Layer 2 of a small transformer language model trained on English Wikipedia (15 layers, counted from 0, width 64).
A neuron's activation on a vector x is GELU(weights . x + bias), where the dot is the dot product.

Input weights of the MLP neurons that the questions are about. A number n stands for n times 0.0056.
n2 (bias -0.105): 65 2 1 -18 -43 39 60 32 -13 43 37 37 49 -11 16 40 -6 9 -4 23 1 -10 22 76 64 67 30 -9 6 15 9 -31 -21 -37 -9 12 20 6 -9 37 -58 -55 -32 31 34 -25 52 -8 8 -8 22 -68 -11 -14 -7 18 -51 2 14 -39 -3 -46 -15 -19
n5 (bias 0.033): -5 13 -5 -8 -27 11 49 -3 -19 7 -65 18 3 -8 3 7 -17 3 18 -5 43 -22 4 6 14 17 -12 -23 -4 2 -50 -11 -58 26 -4 33 -36 -22 -40 -19 -7 -21 -8 1 19 -14 42 -20 0 0 -65 -2 -21 -16 21 -23 -5 -24 -33 24 16 38 -32 12
n7 (bias -0.093): -51 -20 -37 -8 48 20 35 28 12 -9 -6 -15 75 45 -20 35 5 50 -27 -52 -14 -26 -36 12 2 4 5 -16 11 26 -32 -1 -16 43 29 -13 8 -29 9 -7 -39 -33 -1 -12 5 -17 -15 2 -8 34 -32 -26 -3 -2 -19 14 -59 72 -21 -15 65 -8 35 71
n23 (bias -0.254): -95 -35 17 -70 -16 20 -16 -34 18 10 9 33 -1 -11 3 35 40 36 54 9 16 -18 -42 9 10 -3 -47 -45 19 -17 35 19 -23 -37 25 -49 51 -48 31 60 -40 -54 18 9 7 -38 16 9 -25 -3 17 -45 9 -9 62 -14 38 -46 1 -24 -7 -10 -65 -17
n29 (bias -0.093): -50 -66 -33 15 37 24 42 -53 32 14 -23 -16 0 -65 33 53 -6 -41 25 21 13 3 4 -55 52 -6 36 -17 10 47 -18 -40 -49 -16 40 -26 7 -38 22 25 7 -36 44 9 76 -57 -44 25 -75 0 -17 -49 4 -1 -14 -48 8 12 -6 -54 -41 -4 -67 -5
n53 (bias -0.058): -8 -30 11 7 -13 34 12 11 -9 -16 42 23 11 15 -27 -12 18 2 -38 12 12 8 -8 -2 -11 -1 -19 -18 8 17 -7 -16 6 20 -5 -52 37 1 34 12 38 20 -6 27 37 15 8 -38 -41 53 57 -15 4 -19 11 -7 -56 5 33 23 12 -8 -25 -35
n54 (bias -0.023): 63 -50 -17 -13 -33 33 19 24 -11 24 -2 -16 -2 71 -25 -29 18 4 -42 6 5 42 10 -1 0 -22 -37 -22 -40 -56 6 6 -34 19 -48 -21 -39 -41 -30 22 -18 -9 6 33 -9 7 21 -28 -3 22 -2 -47 -37 18 65 -9 37 -38 -19 -2 -40 35 -9 6
n70 (bias -0.062): -2 -34 15 39 17 -13 19 0 7 51 -15 21 3 -24 41 -31 19 9 36 10 22 67 41 -6 1 44 33 12 49 8 -39 24 -13 57 -4 -17 -14 -27 -14 39 35 -44 -2 -11 -21 -38 49 0 -59 30 -29 22 4 -26 0 -68 -36 10 16 5 -11 -1 -6 26
n86 (bias -0.056): 65 0 -33 30 24 15 -35 -21 46 -4 -19 -16 -11 -12 15 -22 -11 -8 38 -49 -12 -74 11 -40 2 62 -35 -11 11 2 30 -17 -16 20 20 -16 -14 13 18 -6 -32 -10 4 45 74 -5 11 33 -19 22 -2 71 7 -46 -40 -7 -46 -17 4 -23 -57 53 -19 -23
n87 (bias -0.075): -37 -66 -1 -47 -14 16 7 25 7 20 -2 2 13 20 -18 35 12 9 -42 61 19 2 55 22 -15 -32 -19 -18 4 28 65 63 -24 10 90 -21 58 12 2 33 -49 38 49 -23 30 14 -37 -29 -17 18 25 55 15 -13 -27 -18 -1 -42 52 0 -27 4 -27 19
n92 (bias -0.075): -21 -20 5 -49 -5 -13 8 49 17 -26 5 9 11 -3 23 -60 3 -53 -11 -24 -5 -30 -52 23 14 13 -1 16 -35 -73 19 -44 37 3 1 14 52 -54 -13 -12 1 12 -6 37 8 64 -16 23 8 15 20 -35 0 8 40 -11 -40 -12 38 -8 21 -25 -62 -30
n107 (bias -0.032): 38 4 8 -14 -6 23 -58 -31 30 -34 50 -32 -93 3 -41 -44 -40 -36 9 -1 -49 40 13 4 7 -31 66 -4 4 -39 10 45 -78 -7 24 -15 -5 84 -18 -7 40 -8 37 5 1 76 -55 -11 -17 -55 28 34 -28 1 9 7 15 -7 -1 -1 -8 38 53 25
n114 (bias -0.012): -2 55 -17 -42 -27 -27 18 17 -21 19 15 -32 40 -27 29 12 3 -26 -29 -13 32 12 4 7 -30 -25 44 8 -12 -33 30 -10 -36 25 26 7 31 -39 0 -28 -42 -26 11 32 25 -7 -38 26 19 -20 -19 -1 -9 -18 5 16 -16 -56 -5 -26 -20 3 -46 -41
n125 (bias -0.094): 30 16 0 9 -3 -5 49 59 10 -1 -15 8 32 29 -6 -5 27 53 24 -34 47 5 -38 11 28 -77 8 -23 -22 0 -18 -1 -5 0 13 -56 28 -8 -19 9 20 -40 -7 -4 -5 -25 4 24 6 58 57 -23 -22 -29 9 -30 20 18 -82 -16 37 14 17 -13
n133 (bias 0.089): 29 9 -22 28 -14 2 57 7 47 18 -4 1 -3 -31 25 15 -22 9 4 -31 -15 -15 12 52 13 11 37 15 -4 0 3 -39 8 33 25 -11 27 -10 -1 -57 -42 21 19 48 -18 48 69 13 -2 -35 12 -5 -30 -15 -25 37 -15 -26 27 -29 19 46 11 -33
n135 (bias -0.009): 57 12 -13 -15 -39 8 -22 -1 44 1 -4 44 -17 -28 -50 21 -12 64 11 16 -5 -20 -67 -13 0 -51 -5 -53 -7 -9 -21 -49 -29 -30 87 21 -3 14 -5 -35 -15 -50 13 33 70 -22 1 -8 10 45 13 -14 -40 -2 45 19 25 47 15 -32 2 -29 6 -21
n136 (bias -0.161): -3 14 -28 -24 18 41 7 84 -64 40 43 36 -12 13 -34 -22 10 35 -18 86 39 22 -12 -23 -51 10 7 8 -32 -27 -20 20 -3 -2 -12 42 4 0 14 -50 -16 -29 6 39 -37 19 -9 -26 -40 22 -10 -11 -1 44 21 -14 -3 28 4 40 -24 -28 -3 45
n141 (bias -0.046): -28 -16 2 -5 14 11 -10 12 -24 5 -22 -49 -49 -60 -44 24 63 42 54 11 -24 7 7 -22 34 -16 6 -37 30 44 24 -44 -24 -13 17 -22 -3 -22 -25 -23 -53 -8 29 13 23 19 26 28 -54 72 -54 -42 -16 -5 22 16 -37 8 23 29 32 25 67 -36
n147 (bias -0.012): 25 -24 17 17 18 12 -7 34 23 -7 16 -19 16 -14 -14 -14 -22 -25 27 -30 20 -48 -17 4 0 -80 -2 30 19 4 -35 22 17 12 16 -7 48 -40 24 -1 -29 -26 57 -27 -14 -45 35 -3 -22 22 8 -7 -11 -9 8 22 17 -3 23 -4 36 21 11 -3
n148 (bias -0.066): 31 -28 8 -36 12 48 -37 12 32 -19 28 25 -33 3 5 -39 3 8 -18 -25 -4 -3 -18 -20 -5 -20 -36 -22 2 -6 9 35 15 31 8 10 37 -2 18 -3 -36 -62 -48 -11 19 17 13 13 70 34 14 17 -19 -1 17 24 16 -31 -2 -10 33 -24 20 43
n170 (bias -0.134): -56 33 -31 14 21 29 -22 58 10 28 -20 -16 44 -61 -34 -19 16 12 33 -17 17 -18 21 53 28 26 -20 7 16 8 -23 -15 -6 -5 -7 9 24 3 26 -6 12 -61 7 -13 -7 -59 -19 -30 -13 76 -14 6 38 -20 79 30 15 64 11 18 -70 -2 48 4
n205 (bias -0.063): -15 20 9 -25 -14 -37 -18 73 -35 -74 72 0 -5 22 -37 4 -8 24 44 3 -20 1 -58 -32 -5 -44 -51 -17 2 -19 -18 18 20 -54 -27 6 24 8 15 12 15 -20 -42 2 30 30 9 13 15 14 -7 53 33 -30 -61 31 -5 8 -27 5 -51 33 16 24
n218 (bias -0.074): -9 18 -2 -11 27 19 25 21 8 -22 -7 -45 -5 20 -65 -19 -48 -39 6 -29 -35 12 -40 -33 -46 56 7 19 -16 -26 -51 -26 -21 -16 31 38 51 52 13 -9 5 -52 -5 26 21 12 -62 -13 -48 -11 -34 11 -14 20 -21 -36 -1 62 19 -44 -20 35 24 -4
n253 (bias -0.062): 41 9 -24 -20 -36 -23 16 -25 -6 -37 -25 -23 83 -42 22 -8 11 26 27 -1 8 37 -24 11 -73 -66 -14 -19 -39 33 -20 1 1 -35 64 12 17 0 44 -34 -30 -17 48 5 0 34 34 -3 27 -14 -21 -33 -15 -36 26 -7 28 10 29 -4 -8 14 45 25

Each question shows a token from some text and the vector x that enters the MLP there. A number n stands for n times 0.039.

"ole ": 0 24 44 28 -20 -3 -21 -42 22 5 17 -10 -3 -17 12 -8 -4 -32 -34 24 -41 28 -26 48 -39 13 21 -8 -6 14 3 -24 -10 37 3 7 -15 -52 -44 -31 -14 15 -25 9 -57 -33 -14 -10 55 7 17 26 3 7 -17 -15 22 39 -29 -17 -4 -13 -10 -50
Which of these neurons fires most? n114

"37": 14 -2 44 -18 -13 -28 2 -9 27 -21 -61 12 -15 13 7 -15 29 -7 14 6 -20 -26 -7 13 0 1 7 13 21 44 4 -17 42 -12 -26 -21 -32 -23 -10 -26 25 -8 -30 -25 -24 66 18 3 -10 9 5 -10 23 -1 -76 5 8 51 -10 49 10 28 -41 -21
Which of these neurons fires most? n205

"af": 44 9 10 46 -15 -26 -28 -2 37 -6 -27 -28 23 -3 33 11 -14 -9 15 22 15 27 6 12 -1 -37 14 -24 -17 39 -18 47 35 31 -10 -18 -37 36 -24 22 22 42 9 -37 -6 -35 35 3 38 33 22 -25 -1 27 -36 1 26 52 -15 7 25 -3 -13 18
Which of these neurons fires most? n125

"\n": 33 11 32 0 -2 -6 -47 -34 33 -23 -14 -11 13 -1 28 -8 30 -14 -6 35 -25 -5 -49 30 40 11 22 12 10 39 6 -20 -14 -5 -10 14 -34 -14 28 -29 -35 46 12 5 -50 -34 -1 -14 3 21 18 40 -35 16 -40 -23 -9 4 -9 -22 -29 26 -41 -45
The two highest activations, in order: n86, n133

"long ": -16 32 11 8 -46 -40 -46 -2 19 21 -16 -13 19 -1 -7 -19 -14 -28 -40 12 -10 33 -18 44 -16 12 28 -14 1 23 -17 -38 -45 -11 -18 -11 -51 -9 -6 -39 -21 -1 1 -34 -31 -3 -41 37 49 31 23 42 3 26 0 -9 22 38 -9 23 -11 24 -24 -15
The most active neuron and its activation: n114, at about 1.2

"rig": 17 -24 35 34 -43 15 -4 -12 32 10 -27 1 34 6 7 -6 -13 14 -28 -8 -32 12 15 9 -32 32 -22 1 -11 -23 36 -11 7 -42 -13 10 -38 17 -20 30 2 37 -20 4 -27 -47 10 -39 19 29 28 -28 44 14 -46 26 42 40 -11 -16 24 3 -32 -43
Which of these neurons fires most? n2

"L": 14 -25 21 11 4 -18 29 -54 55 -2 -80 0 -8 33 -17 -22 5 52 0 40 0 -20 28 14 0 43 -10 -7 -12 -26 -20 6 11 -26 -27 0 -8 -18 0 -26 -13 47 -9 -4 -20 -22 0 24 46 -18 13 2 10 32 -16 -20 38 31 -44 4 9 26 -17 -4
The most active neuron and its activation: n5, at about 1.3

"4 ": -12 32 31 -3 -4 -7 -46 -54 17 -10 -47 4 -12 -20 -4 0 29 -16 -16 10 10 -19 5 47 1 35 -7 21 1 -7 11 8 -31 4 4 36 -48 -52 -41 -49 -31 -7 -36 -18 -41 30 -16 1 -2 7 -4 22 -14 11 -60 -16 13 39 -31 0 3 15 -23 -26
The two highest activations, in order: n5, n86

", ": 9 14 63 -14 9 -4 -65 -31 16 -14 8 -10 13 -6 12 -9 8 -41 -4 37 0 -26 1 5 -8 9 10 -24 2 22 -23 -28 20 -1 4 15 -15 -23 -10 -84 -32 33 -11 -21 -56 9 21 1 24 44 -20 9 1 25 -1 -17 -24 1 -34 -41 -24 34 11 -30
The two highest activations, in order: n141, n133

"with ": 25 6 33 5 8 1 -27 1 25 -22 38 19 4 -7 -18 -1 30 -54 -6 17 -16 -22 1 22 -37 16 19 -48 17 36 2 -29 -14 12 -20 33 -40 -3 16 -56 -47 4 -32 -41 -1 -11 -60 3 18 21 8 33 19 47 -34 -28 1 -7 -16 -18 -24 14 11 -31
The most active neuron and its activation: n86, at about 1.6

"ch": -5 -16 -7 62 33 -6 -18 -20 42 -39 -16 -7 -18 37 36 -28 28 22 -1 8 -26 7 -3 11 -30 12 -32 8 27 61 -41 11 27 -30 37 -11 -38 18 -41 -9 7 36 -6 -43 -45 -25 7 17 46 -11 10 -2 25 11 -22 1 29 3 -15 4 -23 -11 8 -3
Which of these neurons fires most? n253

"\n\n": 3 -10 24 -20 -25 -4 -55 -33 -16 -16 -16 -4 33 36 23 -20 20 -19 -35 45 -24 -4 -30 8 20 -5 31 34 -14 -12 -11 1 35 -40 11 43 -9 4 7 -3 -53 26 -18 1 -62 -6 -30 19 -32 5 10 -2 2 19 -23 -34 -4 -6 -24 -25 -28 30 -12 -60
Which of these neurons fires most? n92

"sc": -13 -31 22 49 -17 -9 -19 -12 9 31 2 25 -33 8 -35 11 -26 5 -7 21 -29 19 19 25 -14 4 -53 -37 -15 66 -15 13 14 6 3 5 -1 3 -12 18 -4 31 -18 -21 -44 -32 1 4 26 2 16 38 25 38 -68 -39 44 -32 -6 17 27 6 -17 -3
Which of these neurons fires most? n87

"ground": -13 -27 69 34 -44 -23 -1 -19 35 19 16 2 16 22 -9 4 -16 7 -37 11 -26 33 7 -10 14 11 -36 23 -6 62 -30 8 45 -17 -35 -17 -39 -30 16 -4 -7 15 15 -7 -32 16 0 -19 13 52 39 11 -24 28 -22 -4 33 20 1 30 -22 -32 8 0
Which of these neurons fires most? n53

"istr": 5 -33 16 41 -6 22 14 -55 22 -31 -6 21 0 35 -22 -2 -19 14 -30 39 -45 -35 40 -3 14 0 24 8 15 15 -17 -4 32 -19 -51 2 -12 17 6 30 14 -31 -45 -23 -50 -18 23 13 -1 26 42 -20 22 17 11 15 27 42 -19 2 -28 -16 -31 -31
The three highest activations, in order: n2, n53, n54

"°": -48 -23 -11 14 -4 21 -24 6 62 21 -26 3 -8 -6 -74 -11 11 -16 13 46 3 6 15 -23 -3 5 -11 16 -20 3 -7 14 44 0 -40 -12 -4 -27 -20 -39 -2 46 12 -14 -33 -13 4 22 -2 10 18 -68 -6 35 -38 7 -5 32 -33 25 14 7 -34 -3
The two highest activations, in order: n136, n141

"am": 18 -17 11 6 -10 16 -5 -62 39 -35 -21 -28 -13 -16 32 -12 12 16 -20 46 -36 -1 -11 37 -17 32 20 -14 13 25 -24 -2 11 0 -8 37 -34 16 -18 29 9 35 -22 -48 -18 -17 31 -10 12 28 25 -19 48 47 -25 -26 14 18 -29 -8 52 -8 21 14
The two highest activations, in order: n70, n7